Layer 8 of a small transformer language model trained on English Wikipedia (15 layers, counted from 0, width 128).
A neuron's activation on a vector x is GELU(weights . x + bias), where the dot is the dot product.

Input weights of the MLP neurons that the questions are about. A number n stands for (n - 500) times 0.00071.
n40 (bias -0.163): 276 635 517 450 350 474 679 686 527 184 581 591 504 463 475 338 484 509 596 508 669 500 382 549 379 584 871 560 356 324 402 492 504 496 636 523 306 611 550 500 476 732 535 434 360 282 285 637 299 577 479 661 591 508 715 539 534 259 322 631 627 569 423 188 648 578 504 432 615 538 552 691 680 496 428 458 353 529 251 296 784 633 439 768 587 681 597 665 482 465 569 520 658 641 364 815 576 279 573 358 639 508 525 296 487 263 580 451 605 429 295 457 267 320 363 479 606 363 504 622 293 643 587 782 280 415 359 479
n59 (bias -0.132): 627 484 488 319 460 670 504 670 458 445 425 443 660 311 520 539 363 468 457 363 606 605 591 504 626 556 612 661 279 444 435 480 339 398 697 639 371 400 691 674 641 457 467 435 396 384 542 656 398 520 524 257 658 496 765 457 552 567 442 476 603 536 608 568 634 823 643 183 354 314 435 458 455 339 270 398 578 247 412 717 322 625 458 755 434 440 685 513 257 504 395 519 456 356 417 692 646 596 456 574 337 632 353 403 512 406 752 569 346 290 520 715 334 455 371 570 369 479 488 555 349 500 398 756 729 400 597 584
n64 (bias -0.126): 336 667 539 366 551 504 622 396 650 455 451 642 454 909 329 425 263 480 428 561 691 474 515 759 457 350 690 488 327 422 422 481 619 532 616 674 543 485 665 677 470 623 596 339 463 609 382 337 367 465 649 583 288 327 573 482 399 235 651 596 526 347 275 267 488 280 322 477 444 427 398 544 682 481 427 603 332 338 293 602 427 404 430 622 530 594 515 463 632 504 500 570 406 575 338 599 469 772 395 409 615 658 585 583 547 595 282 444 554 504 557 280 708 631 582 444 461 476 547 304 554 310 583 603 430 395 644 597
n102 (bias -0.229): 583 453 404 590 674 425 600 500 500 452 493 759 545 808 286 476 493 393 593 369 513 400 350 637 417 613 670 457 612 550 514 312 226 522 518 697 532 585 241 463 439 566 631 520 305 376 712 531 507 627 403 565 317 360 378 526 312 622 425 339 351 546 486 489 615 582 722 279 534 511 353 563 450 493 479 507 507 479 478 367 440 520 601 445 314 372 298 530 763 658 668 440 628 641 539 465 601 249 628 455 453 527 419 392 511 521 483 503 486 600 420 539 507 360 464 524 447 679 500 524 391 518 616 719 540 362 572 606
n137 (bias -0.272): 588 487 440 396 564 496 629 664 460 554 455 331 558 751 674 537 577 517 359 326 685 500 664 582 509 516 674 303 613 509 260 529 419 738 544 512 599 651 342 412 512 454 434 664 344 641 334 512 587 678 370 521 573 500 588 446 538 672 496 711 773 406 530 372 249 551 580 513 671 530 323 513 548 309 652 259 575 504 26 377 740 586 354 392 508 569 504 442 390 448 466 528 560 682 348 529 647 455 641 446 517 603 179 828 212 330 864 533 575 269 400 276 378 304 491 558 622 412 410 349 412 482 361 605 686 496 632 266
n152 (bias -0.113): 408 592 772 433 492 531 459 564 410 603 682 519 563 631 360 624 576 606 496 688 408 493 496 591 389 334 444 674 466 519 204 500 478 596 620 686 458 710 384 543 525 541 527 493 475 270 403 360 293 605 611 642 500 608 597 578 644 437 602 493 410 401 387 357 492 473 350 481 457 369 641 429 486 532 560 581 715 364 590 549 373 569 310 522 753 435 381 614 589 260 610 525 534 390 605 430 585 431 587 810 293 555 605 523 622 533 493 623 522 485 780 508 257 397 477 500 343 422 714 522 642 410 619 133 328 413 397 285
n176 (bias -0.209): 331 216 282 544 427 484 681 516 471 492 589 492 512 764 472 480 504 423 669 418 720 262 468 523 381 496 572 573 858 637 585 318 504 389 500 504 504 585 308 396 343 603 400 454 488 403 477 539 516 745 488 523 573 819 480 555 342 619 711 580 654 658 235 601 475 334 696 352 380 468 284 454 432 531 640 429 307 461 563 443 572 389 684 780 277 297 310 437 475 366 670 420 363 445 456 623 579 558 456 220 512 664 456 296 451 304 766 670 686 504 618 516 301 485 488 516 456 525 467 405 560 517 644 575 500 488 496 770
n195 (bias -0.218): 615 508 270 403 582 550 680 557 479 340 534 558 488 520 612 627 496 446 592 576 678 401 536 567 409 496 222 315 367 475 872 436 461 475 550 590 731 524 435 216 434 653 715 311 595 484 154 249 552 484 842 208 512 569 468 504 364 650 532 650 300 529 675 389 421 529 748 674 524 435 442 572 369 672 618 652 508 556 538 546 532 677 492 392 560 401 593 457 555 670 459 442 557 484 358 432 625 320 533 749 417 369 712 537 591 316 496 217 266 512 324 496 439 358 475 654 362 508 521 775 382 602 483 391 453 434 711 520
n202 (bias -0.098): 669 535 423 568 650 605 676 445 315 639 562 444 510 574 486 527 510 692 300 608 441 604 390 490 521 516 656 371 658 517 586 541 450 571 358 471 549 387 437 464 454 373 536 433 681 507 658 371 391 548 558 446 489 349 600 422 284 363 305 472 706 503 379 552 567 619 652 503 487 194 415 345 464 490 586 568 507 331 514 529 710 436 173 589 666 402 459 682 822 496 465 516 246 460 624 585 353 470 430 507 412 386 486 331 384 392 350 637 380 635 429 489 576 549 465 487 524 435 644 507 472 467 582 534 626 702 385 563
n217 (bias -0.131): 539 573 609 548 556 428 456 597 398 540 429 626 529 670 768 482 196 462 617 635 404 471 604 406 511 493 440 515 489 575 676 474 184 538 438 603 610 457 365 644 554 467 616 558 507 511 507 361 526 664 684 362 576 377 708 358 319 422 584 730 618 477 489 609 393 405 351 400 439 515 264 656 320 511 470 471 493 551 586 265 641 814 511 507 558 545 622 461 442 530 417 489 568 511 511 570 781 500 383 555 229 678 347 248 462 599 415 468 482 237 353 538 589 475 327 475 470 601 625 374 366 453 496 533 364 545 372 162
n235 (bias -0.147): 344 384 458 474 432 373 415 492 322 374 635 558 659 518 370 485 330 397 622 548 919 493 436 537 485 464 303 286 553 595 496 489 482 403 648 538 519 456 729 575 446 515 430 245 507 641 377 348 292 579 709 364 416 579 627 442 500 534 518 399 587 446 356 428 492 332 542 662 489 778 665 393 674 576 564 767 355 419 468 447 534 399 514 574 766 695 511 480 473 473 576 514 344 563 485 593 597 544 504 671 539 540 504 654 535 304 556 416 380 268 533 431 380 657 557 364 639 370 323 766 515 757 608 649 500 280 684 485
n238 (bias -0.194): 366 383 410 379 488 421 200 561 628 644 650 529 688 555 464 325 715 409 428 892 543 174 617 567 433 581 353 595 759 368 480 625 433 458 660 691 483 351 626 551 668 480 352 405 551 414 726 420 472 500 468 429 633 642 520 574 463 581 472 394 582 537 471 570 759 558 480 476 359 232 467 457 685 461 394 332 271 695 684 584 646 489 613 540 492 665 359 350 390 305 413 373 685 229 748 303 460 527 447 709 483 492 394 716 222 436 645 646 395 560 516 284 427 500 574 524 423 547 521 419 455 568 546 621 707 274 580 328
n284 (bias -0.159): 515 434 573 393 213 573 449 588 588 716 487 623 382 633 662 888 338 508 539 579 538 645 400 410 389 386 544 415 320 484 372 587 554 393 430 242 586 461 607 730 558 520 542 434 578 625 216 421 539 291 262 500 467 492 652 241 695 556 617 608 643 557 480 399 558 769 211 856 411 648 410 437 356 597 368 445 654 288 256 519 340 519 273 591 425 545 675 466 629 341 618 477 435 343 596 567 496 438 609 425 549 433 327 594 671 575 583 605 560 429 709 422 576 458 569 484 412 579 357 496 436 370 228 428 504 706 441 439
n319 (bias -0.177): 610 390 439 504 582 363 490 688 466 239 477 820 465 638 406 549 585 504 514 298 544 524 514 676 529 638 561 464 405 719 781 408 531 511 474 549 525 565 489 522 446 525 718 455 559 525 459 469 528 382 662 697 286 518 345 577 385 677 368 620 394 507 482 750 485 478 457 553 243 465 391 682 527 380 280 290 475 406 478 467 624 503 446 405 434 687 482 339 537 739 540 365 285 490 578 419 500 291 410 437 638 458 653 696 590 319 532 548 514 608 560 442 550 604 353 486 624 470 695 415 489 310 442 581 377 307 500 486
n331 (bias -0.102): 379 544 114 647 579 417 527 613 766 370 422 472 638 508 504 500 425 306 634 366 570 439 585 671 488 456 622 555 391 563 474 353 459 324 536 418 338 462 571 638 743 651 443 341 398 347 493 523 700 359 369 621 452 512 302 372 535 407 591 706 699 468 390 582 444 694 512 617 417 554 381 512 651 477 375 289 281 550 549 607 667 413 515 396 492 235 392 500 714 472 385 485 354 504 601 562 589 545 713 350 784 580 426 548 444 378 643 285 728 542 538 512 422 463 528 625 410 723 186 380 519 594 360 434 436 429 569 873
n336 (bias -0.152): 459 581 482 585 525 456 542 626 357 369 785 552 659 381 507 317 497 529 285 666 661 468 457 406 467 476 453 711 575 522 490 571 521 603 500 569 555 594 550 571 614 418 702 559 608 522 431 705 383 316 546 430 412 328 693 471 464 335 402 410 500 726 619 638 570 526 623 647 451 432 485 202 575 396 367 426 738 313 549 446 654 390 314 514 496 547 425 390 399 482 544 367 573 363 288 635 479 448 664 411 482 454 594 246 625 761 446 479 407 754 507 471 303 657 427 269 464 579 423 500 471 379 655 404 572 670 356 373
n344 (bias -0.159): 414 507 624 688 557 500 524 402 507 338 493 557 700 527 307 589 406 358 483 700 630 620 716 357 540 440 451 319 517 610 351 451 486 360 598 626 389 446 515 478 372 490 438 473 565 348 571 407 507 472 462 561 375 553 559 312 379 483 503 374 503 692 553 383 464 411 507 637 364 644 518 522 732 510 528 459 590 194 795 570 511 481 540 472 600 471 500 367 504 353 557 543 440 455 244 576 441 283 493 604 576 503 757 277 729 497 486 510 517 448 261 385 447 610 475 411 546 225 504 664 560 378 529 691 631 507 668 688
n408 (bias -0.160): 590 689 481 674 431 535 812 481 476 523 504 445 444 705 376 507 258 519 425 440 416 366 523 630 633 572 304 481 565 600 500 326 471 712 405 623 430 807 508 488 255 614 484 615 559 434 387 354 583 577 413 515 652 359 158 656 376 572 608 435 574 616 588 508 555 640 492 458 537 481 332 384 301 588 229 169 519 496 372 641 756 511 537 436 462 477 591 448 448 516 814 460 434 728 588 455 621 588 523 323 437 403 550 625 543 669 257 626 227 485 541 391 687 402 403 448 439 476 582 504 595 500 461 386 551 357 361 423
n461 (bias -0.150): 586 767 647 334 471 664 532 464 588 518 589 627 482 635 461 507 581 278 414 604 375 418 529 553 373 400 364 419 522 570 401 489 416 313 515 342 537 454 597 561 514 515 746 504 426 393 367 396 626 416 533 507 500 445 337 427 378 496 578 689 493 604 522 412 440 730 500 442 327 493 664 660 397 514 249 676 623 432 301 397 598 392 357 421 389 481 471 604 606 630 515 289 658 500 500 518 533 525 426 435 496 308 504 866 448 453 442 348 334 804 266 667 646 648 766 607 391 390 730 507 409 324 646 565 560 489 393 445
n463 (bias -0.144): 657 384 563 400 477 689 492 454 504 504 717 623 721 451 416 398 567 390 489 458 625 451 431 368 607 478 418 547 515 574 493 676 384 556 544 582 406 410 665 411 478 346 299 616 455 609 544 428 340 446 412 451 555 450 404 472 684 693 394 442 582 441 484 449 508 716 539 369 231 276 650 350 317 273 465 462 458 530 386 704 527 525 641 775 568 437 711 345 661 338 512 595 394 402 581 691 527 687 312 527 456 455 391 666 756 546 331 638 327 644 508 618 736 526 433 768 473 407 468 419 477 130 540 251 619 535 746 262
n464 (bias -0.092): 459 560 314 647 595 476 542 395 541 492 599 480 346 489 285 599 583 274 538 684 474 523 461 568 352 319 614 540 617 713 805 403 587 404 399 493 452 538 316 630 429 582 390 557 584 311 470 558 408 496 380 325 771 461 329 269 405 484 450 929 538 456 457 311 560 413 367 477 500 516 500 590 470 481 625 412 168 496 389 526 695 489 185 596 642 536 376 504 265 675 421 685 342 680 473 570 395 602 654 693 616 698 386 632 317 346 337 576 659 599 643 444 718 463 457 527 484 504 532 562 496 718 572 461 511 331 588 630
n473 (bias -0.059): 507 549 759 457 408 424 465 535 537 612 517 431 310 746 492 473 318 600 817 732 773 627 422 389 488 552 369 544 406 739 367 410 614 298 561 417 524 591 437 377 474 375 697 523 400 436 459 481 593 389 629 512 456 712 425 435 667 402 139 437 603 432 338 417 633 520 326 421 321 555 432 261 455 454 626 232 461 431 512 686 567 664 500 691 473 684 414 616 459 207 540 227 508 323 595 512 484 409 500 422 460 577 646 242 339 473 469 645 406 496 442 399 496 627 624 542 598 356 604 410 311 517 674 695 375 460 473 766
n479 (bias -0.134): 525 456 360 633 488 484 481 542 674 432 451 354 492 358 640 718 304 410 421 602 489 413 389 320 311 409 527 426 316 407 664 343 340 654 325 684 625 455 418 628 699 347 504 466 702 418 570 481 610 492 485 597 457 661 515 556 632 638 590 769 749 637 740 407 496 598 697 488 228 400 587 448 434 411 542 424 549 636 561 413 431 350 618 690 413 437 515 508 620 590 316 694 734 304 558 782 347 559 259 591 425 429 392 390 767 315 427 355 607 357 561 555 388 693 492 680 373 532 402 550 550 472 599 534 433 418 538 313
n506 (bias -0.208): 297 905 421 566 446 521 418 624 570 484 483 347 537 564 533 569 572 454 545 549 417 557 603 532 475 590 467 559 451 617 452 693 380 483 457 732 588 224 553 617 448 492 715 464 194 517 686 577 655 375 475 427 445 612 463 444 425 413 573 293 572 740 725 396 721 572 525 599 556 492 424 500 762 564 268 602 365 488 522 395 169 558 552 492 541 243 594 461 560 373 496 492 349 431 765 385 504 364 123 619 398 553 807 534 656 406 291 496 455 654 504 534 632 312 525 544 483 388 382 496 339 435 896 837 333 408 273 487
n507 (bias -0.074): 529 570 476 304 696 701 567 395 722 584 522 549 282 583 560 580 353 403 413 473 387 543 429 596 734 497 709 500 558 424 549 537 356 472 493 625 400 671 544 500 324 470 387 612 526 345 419 199 604 397 567 407 538 775 537 404 576 361 739 690 490 344 476 589 423 625 223 748 467 371 281 578 651 559 595 554 507 490 396 336 575 579 425 507 457 417 473 460 408 375 535 542 531 440 432 497 412 635 486 601 259 384 398 507 555 329 578 500 581 413 544 618 446 532 562 440 473 443 389 429 585 425 307 547 533 606 457 442

Each question shows a token from some text and the vector x that enters the MLP there. A number n stands for (n - 500) times 0.016.

"\n": 597 419 478 420 504 503 412 482 570 362 597 395 637 439 674 472 562 427 516 424 393 528 509 482 617 449 510 623 359 474 447 424 485 530 487 322 539 452 425 505 265 561 429 426 614 466 586 386 519 591 542 444 577 541 495 864 451 528 398 488 399 537 528 506 479 498 374 570 704 522 376 486 317 537 520 576 609 442 454 522 569 325 578 394 353 500 427 527 432 538 488 672 368 483 523 525 395 512 445 543 628 579 518 472 499 491 576 525 497 625 444 569 317 525 577 602 555 541 406 465 602 527 478 575 512 584 568 608
The most active neuron and its activation: n176, at about 0.97

" ": 600 342 445 435 495 568 401 461 582 519 511 424 689 476 625 376 541 565 509 461 432 553 459 470 582 418 407 567 229 549 352 538 529 621 471 517 620 425 577 618 399 578 471 545 530 513 593 491 402 520 554 454 616 464 435 801 554 391 371 396 435 527 486 547 452 568 355 495 621 495 364 503 408 488 544 586 617 382 600 355 448 220 422 445 442 549 452 568 412 493 565 665 516 479 529 542 344 545 528 550 618 471 501 431 598 557 501 453 453 557 388 443 420 566 439 609 542 593 526 418 475 529 555 650 475 572 518 668
Which of these neurons fires most? n336

"/": 686 468 426 618 619 381 347 493 545 542 503 471 447 405 622 325 547 520 432 400 435 491 542 594 550 434 499 498 416 354 490 526 542 459 460 297 565 395 599 605 367 520 442 572 571 543 579 555 620 533 488 512 588 488 447 685 396 505 375 509 409 351 343 475 458 464 409 519 561 479 333 508 315 435 606 614 545 444 515 489 559 578 549 499 533 612 558 428 450 489 557 700 447 652 601 433 452 537 416 451 540 558 578 460 490 600 379 478 410 546 330 665 360 479 503 585 580 766 425 505 545 624 481 543 385 511 538 543
Which of these neurons fires most? n217

"er": 661 466 489 473 522 235 591 437 505 623 389 476 541 316 450 312 503 482 605 563 296 616 498 338 488 424 475 638 359 410 407 527 668 612 474 374 511 357 629 490 351 510 411 535 559 505 619 552 485 573 521 560 547 397 560 672 528 530 425 504 340 465 530 430 567 398 313 428 579 593 560 614 494 583 551 540 591 581 409 486 513 460 532 546 354 537 515 483 618 628 592 586 466 495 461 517 448 474 468 553 486 468 388 479 584 534 568 452 416 535 271 483 476 480 587 705 587 655 435 420 535 558 446 547 466 508 529 505
The most active neuron and its activation: n40, at about 0.12

"ain": 546 399 443 466 583 504 509 485 520 508 405 409 556 411 723 494 472 388 725 504 489 555 507 527 529 569 539 632 346 506 414 542 603 600 436 375 617 391 417 489 637 514 372 514 580 516 514 637 644 453 536 412 558 606 468 833 558 515 388 550 301 457 554 452 596 550 341 477 628 491 467 391 474 432 415 536 518 528 532 365 512 442 504 429 531 395 441 494 524 568 499 523 450 485 437 421 426 577 421 545 605 523 447 481 489 565 421 471 446 466 524 385 403 640 484 481 673 514 536 633 595 513 343 585 353 505 445 491
The most active neuron and its activation: n479, at about 0.74

" de": 568 422 509 418 504 422 415 475 491 567 545 408 688 427 643 506 520 522 730 552 440 536 468 632 589 312 476 458 330 487 482 510 665 448 609 541 438 402 523 487 424 510 331 554 619 577 660 393 488 479 573 566 498 545 404 684 524 456 349 363 421 516 467 545 406 445 422 527 552 535 522 582 352 538 654 451 501 435 595 293 521 537 366 423 450 385 480 509 410 504 605 685 408 596 426 476 434 492 547 559 536 496 500 504 592 542 468 575 471 476 297 542 473 538 540 557 556 601 393 294 627 570 499 621 488 602 543 480
The three highest activations, in order: n344, n507, n235

";": 537 442 553 535 581 509 308 566 596 461 555 392 639 529 674 369 420 489 545 456 481 558 472 436 574 538 392 593 389 549 385 412 614 469 404 446 590 394 501 642 326 579 433 579 594 428 636 405 545 590 622 501 563 534 411 748 453 446 437 433 440 573 537 553 576 487 448 516 551 505 480 493 470 514 472 597 501 398 503 396 474 348 468 336 379 548 446 438 494 509 545 637 388 497 528 481 293 585 358 597 439 497 593 446 478 540 497 536 405 576 570 467 326 585 455 491 550 540 460 435 675 500 510 549 439 651 579 654
The three highest activations, in order: n506, n344, n336

"ate": 640 421 611 424 450 496 420 534 614 550 662 465 602 449 602 520 493 479 654 611 473 497 430 628 518 344 442 514 274 497 342 500 566 482 363 308 587 554 512 520 315 549 303 518 505 520 601 541 526 566 515 463 466 431 498 672 638 435 364 349 365 509 577 565 552 493 303 488 595 504 444 529 387 431 540 643 585 503 575 372 621 409 472 355 456 410 437 527 484 516 572 568 510 375 498 516 427 544 403 517 667 545 538 384 526 525 574 551 511 567 546 450 432 690 516 424 453 505 574 455 566 388 414 584 401 552 521 646
The three highest activations, in order: n473, n284, n152

" |": 530 375 505 537 544 445 413 536 512 417 456 471 686 576 551 526 553 475 609 511 423 602 551 445 494 457 412 571 359 524 373 473 547 563 418 478 591 237 510 609 334 424 450 491 622 492 652 444 536 544 574 412 540 526 490 750 532 433 321 400 505 461 531 569 514 493 431 526 563 543 420 529 388 469 514 521 508 498 583 369 409 281 558 418 351 550 458 539 444 505 442 638 478 421 520 478 389 617 430 654 499 515 556 412 539 540 571 529 444 608 376 464 319 595 431 621 518 612 508 557 758 494 424 655 387 582 571 538
The most active neuron and its activation: n479, at about 1.9

"so": 521 396 512 403 555 565 497 516 381 656 453 457 536 493 600 345 571 505 594 452 496 586 420 670 604 515 470 501 326 333 436 424 575 616 408 480 523 327 726 487 401 456 539 523 613 506 704 514 561 407 512 471 633 583 362 628 507 473 563 454 545 469 546 658 561 527 310 462 540 506 551 510 321 495 765 559 571 500 464 370 528 298 462 410 391 478 419 520 387 531 558 628 482 475 442 514 498 570 532 527 655 490 423 310 520 523 468 536 511 570 379 525 372 531 412 590 464 573 498 548 503 487 470 360 531 466 510 577
Which of these neurons fires most? n507

".": 557 332 533 503 388 512 292 576 563 515 514 467 663 551 666 466 521 521 613 457 403 480 396 462 613 436 424 644 383 553 443 441 612 484 343 419 573 402 418 570 264 510 408 536 597 563 653 406 405 584 449 429 468 521 574 675 567 420 471 472 459 459 596 537 601 557 387 512 573 504 393 552 391 452 589 621 511 503 471 387 471 406 495 350 402 530 462 552 498 444 558 623 510 422 526 458 493 512 421 535 578 464 568 532 590 532 564 498 509 631 374 440 344 578 401 574 523 655 454 536 579 458 440 620 480 632 578 517
The most active neuron and its activation: n284, at about 0.97

"0": 734 364 346 338 482 446 420 481 547 463 450 584 509 395 597 363 649 523 662 407 357 539 517 647 482 534 403 500 402 445 477 461 563 512 492 298 719 527 448 429 392 527 422 433 554 526 476 520 460 539 572 356 463 471 340 782 522 548 440 543 354 539 453 523 601 471 409 583 626 601 496 525 442 522 437 549 465 383 671 392 524 305 487 328 471 566 588 585 403 545 558 607 505 565 516 509 491 621 498 570 658 500 583 326 478 556 431 470 460 542 398 500 597 568 470 560 555 501 501 467 610 383 510 486 492 604 608 474
The most active neuron and its activation: n195, at about 1.9

"-": 637 353 491 547 492 336 479 417 560 664 518 463 586 442 564 336 510 476 449 455 492 569 523 553 576 413 464 509 379 439 407 457 599 516 433 434 596 293 533 522 376 486 488 647 580 345 569 420 531 523 703 555 510 507 391 662 516 473 425 425 426 415 445 556 440 420 419 578 590 602 383 424 336 366 652 590 628 497 613 439 526 369 561 514 467 565 461 444 351 524 473 680 422 673 545 436 383 594 533 616 635 595 417 489 571 590 310 503 487 508 403 549 422 505 500 541 631 601 546 598 490 496 505 556 432 474 571 481
Which two neurons fire most, strongest first? n235, n464

"4": 676 415 385 391 480 481 395 514 543 502 550 545 576 438 533 363 573 456 637 392 480 614 552 608 422 452 421 566 319 493 390 468 526 628 428 285 687 481 642 461 333 547 360 447 567 519 574 674 461 506 528 451 585 363 361 610 586 527 427 475 387 563 453 502 583 446 444 596 627 518 537 467 510 546 385 497 494 381 591 436 568 419 377 329 427 555 470 529 455 506 499 637 455 561 492 394 448 668 510 559 601 448 482 373 560 545 516 577 493 537 473 555 563 687 411 559 576 610 443 426 645 357 484 505 558 556 563 427
Which of these neurons fires most? n336

"7": 530 416 563 388 573 432 433 528 634 525 438 477 545 368 560 427 504 462 542 428 395 567 541 625 591 337 501 510 465 415 452 520 559 568 465 299 557 428 564 434 294 506 438 555 585 401 554 526 594 525 656 478 495 554 546 745 516 488 472 298 437 490 444 506 411 531 238 455 792 517 366 395 321 405 555 516 513 389 528 565 509 400 458 414 461 529 454 540 444 461 533 585 508 606 482 529 398 691 562 584 705 456 543 483 513 485 428 683 427 460 553 564 424 673 475 580 492 580 490 524 553 455 564 619 447 420 515 579
Which of these neurons fires most? n507

"al": 584 546 612 439 496 428 440 514 547 517 601 399 567 449 530 351 484 457 568 483 452 474 534 617 622 382 553 429 249 517 380 616 441 624 415 290 484 474 451 486 331 556 446 583 502 443 500 558 633 524 530 461 576 563 439 715 519 540 358 524 448 550 610 457 669 318 406 519 652 519 424 410 581 467 383 639 591 440 488 376 669 359 544 361 403 520 424 390 450 487 565 676 504 415 402 553 472 566 417 577 609 516 526 362 434 537 521 548 440 473 521 548 474 570 553 615 467 438 623 562 582 478 446 534 359 617 451 614
Which of these neurons fires most? n40

"ic": 436 485 553 464 529 482 419 488 445 471 521 443 509 405 552 423 630 486 686 469 536 650 492 511 453 446 650 410 329 417 353 518 586 615 407 353 531 449 480 596 409 554 464 551 507 497 675 713 582 523 480 394 544 370 488 642 450 470 379 441 429 499 629 601 468 503 518 522 567 570 686 563 397 427 620 578 558 522 404 359 485 428 597 286 503 520 447 444 479 504 566 617 455 504 575 442 516 495 407 462 750 430 502 359 496 533 425 485 306 511 364 361 497 543 509 621 616 554 447 482 464 558 516 492 483 549 453 765
The three highest activations, in order: n40, n506, n102

" e": 509 384 463 430 461 526 417 466 463 524 648 472 532 491 511 292 521 538 644 492 480 546 564 544 586 412 468 629 342 415 358 486 579 509 458 457 568 376 557 450 389 550 521 589 604 593 587 429 506 491 555 622 569 467 477 828 458 519 398 337 523 523 547 488 432 398 300 430 632 538 394 517 353 469 620 358 526 376 487 367 488 346 495 479 431 538 398 502 644 489 650 571 506 544 440 500 433 609 523 635 653 601 385 533 579 550 446 441 561 619 306 486 428 668 604 605 521 515 458 496 491 558 569 529 468 563 407 431
The most active neuron and its activation: n64, at about 0.65

"ay": 559 468 441 426 576 438 396 534 510 541 542 583 428 375 620 339 522 456 707 562 488 688 563 522 587 415 428 462 356 495 507 396 609 447 508 246 480 558 452 444 397 563 339 519 546 462 581 620 518 494 587 422 471 492 433 746 638 515 514 417 478 458 375 530 467 430 257 558 605 410 387 528 260 420 540 586 591 456 465 428 695 469 510 488 450 483 414 605 401 536 452 589 513 590 611 539 456 468 401 596 532 597 476 560 536 568 488 527 439 488 417 508 421 595 544 503 524 491 552 614 649 557 385 547 368 508 608 414
The most active neuron and its activation: n473, at about 0.64

"ick": 536 460 562 524 553 454 420 505 557 463 471 437 402 482 611 222 583 546 606 515 394 552 439 566 518 436 335 468 396 384 404 505 580 444 624 265 531 340 424 532 472 426 363 648 578 572 552 568 595 454 579 465 486 504 318 767 589 523 416 605 465 562 450 571 600 460 277 415 625 495 499 489 332 577 647 582 499 491 372 345 655 338 473 503 423 545 467 580 397 535 581 584 464 582 559 482 478 591 331 576 522 558 457 412 585 614 566 563 503 473 481 534 424 555 517 561 581 513 584 444 520 446 356 538 376 563 514 628
Which of these neurons fires most? n473

" N": 542 267 561 510 503 518 460 558 540 532 496 484 596 588 598 421 613 604 479 489 349 550 586 449 600 214 372 624 267 404 363 423 623 600 489 389 481 461 498 445 396 540 505 511 463 583 619 599 569 625 600 471 577 538 454 774 405 611 488 467 340 464 386 442 491 450 326 511 570 477 351 612 344 460 637 465 555 395 544 485 566 427 420 421 371 539 597 501 406 538 517 605 494 585 496 497 483 527 568 544 587 567 558 537 464 517 478 470 506 603 252 494 525 526 581 499 515 534 469 458 548 509 552 537 277 504 552 498
Which of these neurons fires most? n137

" s": 581 379 510 439 510 426 515 551 572 553 602 383 618 475 502 345 618 482 724 509 410 605 538 538 565 335 456 558 314 522 425 479 506 521 417 487 501 491 574 520 391 592 560 672 494 547 527 489 493 493 568 480 540 577 387 859 488 376 396 387 443 531 465 466 450 494 313 562 648 583 389 559 276 468 580 560 558 438 512 348 500 287 434 435 506 537 400 559 545 516 542 662 406 615 584 543 451 470 527 522 445 475 495 626 489 540 533 449 451 475 382 593 405 584 585 594 670 643 428 488 544 476 478 610 290 478 370 424
Which two neurons fire most, strongest first? n152, n461

"–": 587 448 482 406 546 384 361 516 549 466 518 392 602 409 548 369 612 499 405 328 399 454 559 494 651 481 474 538 314 401 430 522 677 460 477 368 661 376 508 560 356 460 430 525 685 435 465 481 490 410 613 388 545 580 412 751 603 545 447 412 434 483 487 596 497 400 316 552 630 424 418 506 346 562 552 538 631 513 623 444 532 394 487 469 479 466 468 478 516 582 565 620 434 586 491 549 383 596 536 563 700 611 608 444 587 512 341 451 484 527 426 539 358 611 518 498 618 485 529 498 574 582 559 540 352 580 533 500
Which of these neurons fires most? n336

"ale": 518 355 536 461 646 442 335 503 565 549 564 398 578 529 554 405 366 518 517 493 521 562 426 587 556 474 385 608 332 339 506 572 612 555 571 465 621 243 683 518 400 485 329 530 501 471 726 525 568 587 477 471 600 509 530 735 523 598 398 302 355 426 361 389 562 468 397 450 530 537 450 530 445 414 496 540 467 521 440 340 590 307 522 442 471 547 412 391 499 612 526 551 518 426 460 541 467 506 487 618 605 444 462 439 526 603 567 612 458 543 402 494 530 611 537 529 552 547 526 476 579 557 447 606 393 575 578 449
The most active neuron and its activation: n238, at about 2.8

"rans": 691 453 505 544 555 413 419 412 664 605 451 324 510 383 625 402 619 610 663 473 438 531 590 628 574 419 423 538 416 391 411 539 437 626 582 514 588 372 517 434 363 537 536 576 468 485 628 514 551 481 603 525 569 536 491 677 481 448 402 479 530 501 501 596 370 386 278 553 556 556 500 524 312 304 615 455 508 434 511 328 527 436 463 323 474 465 436 401 442 513 623 765 486 550 386 623 430 451 520 577 626 568 415 518 562 487 528 471 485 488 361 462 452 561 551 533 528 605 564 481 510 520 483 622 363 560 461 442
Which two neurons fire most, strongest first? n137, n217

"t": 605 300 598 541 494 362 331 408 631 569 447 525 559 435 451 360 616 443 694 595 539 683 460 605 484 347 450 560 367 447 393 447 539 485 458 306 588 486 525 479 341 486 364 416 587 605 663 543 507 423 600 505 510 483 468 698 516 479 426 414 502 479 644 617 431 433 433 546 587 497 447 491 555 525 558 544 499 484 479 416 498 418 469 448 397 583 543 528 454 577 541 734 408 570 453 513 402 588 458 618 502 584 522 467 535 450 518 485 551 455 578 371 387 663 475 596 497 573 519 480 656 485 350 508 512 460 438 535
Which of these neurons fires most? n235

" in": 637 445 500 519 506 448 389 465 559 601 493 411 627 498 743 517 599 475 687 484 349 519 511 508 540 412 478 606 262 604 416 628 530 416 511 472 556 464 481 568 417 513 391 569 572 589 604 517 562 511 577 427 659 596 543 643 523 398 415 542 423 544 545 467 456 486 437 513 605 453 419 445 362 420 439 470 576 468 476 340 484 416 532 375 468 470 598 463 558 334 691 638 446 492 552 524 383 540 425 633 635 576 479 464 467 518 460 546 571 601 364 420 324 582 495 475 502 512 435 462 564 567 447 489 309 553 476 386
Which of these neurons fires most? n284

",": 482 449 569 446 455 519 436 528 555 429 493 588 641 582 494 412 570 518 567 300 410 498 420 451 504 491 461 629 442 464 476 559 546 576 510 351 541 422 518 384 347 524 307 554 589 474 603 472 556 481 469 541 530 468 482 641 624 472 551 417 537 400 581 450 597 460 416 666 618 494 535 503 363 443 651 564 569 391 549 387 594 340 472 252 428 498 607 503 523 398 521 665 506 586 513 460 417 694 451 432 627 517 517 360 497 538 414 487 461 568 540 515 536 586 550 543 491 586 415 339 591 512 577 510 356 661 575 324
Which of these neurons fires most? n463

"ent": 663 473 562 427 545 436 406 540 585 479 655 553 509 476 542 356 468 503 658 564 520 529 435 604 674 358 506 524 300 493 387 479 523 578 492 265 573 447 528 430 391 510 340 566 525 456 555 583 559 412 536 360 457 498 507 561 559 462 220 398 389 387 568 517 609 461 447 479 646 528 481 458 494 392 481 554 602 413 531 370 618 491 492 384 569 517 524 433 527 508 623 608 595 390 586 483 428 477 530 629 572 521 502 370 547 522 550 567 450 571 487 433 482 592 393 621 458 658 579 356 620 435 350 569 405 533 495 599
The three highest activations, in order: n473, n336, n463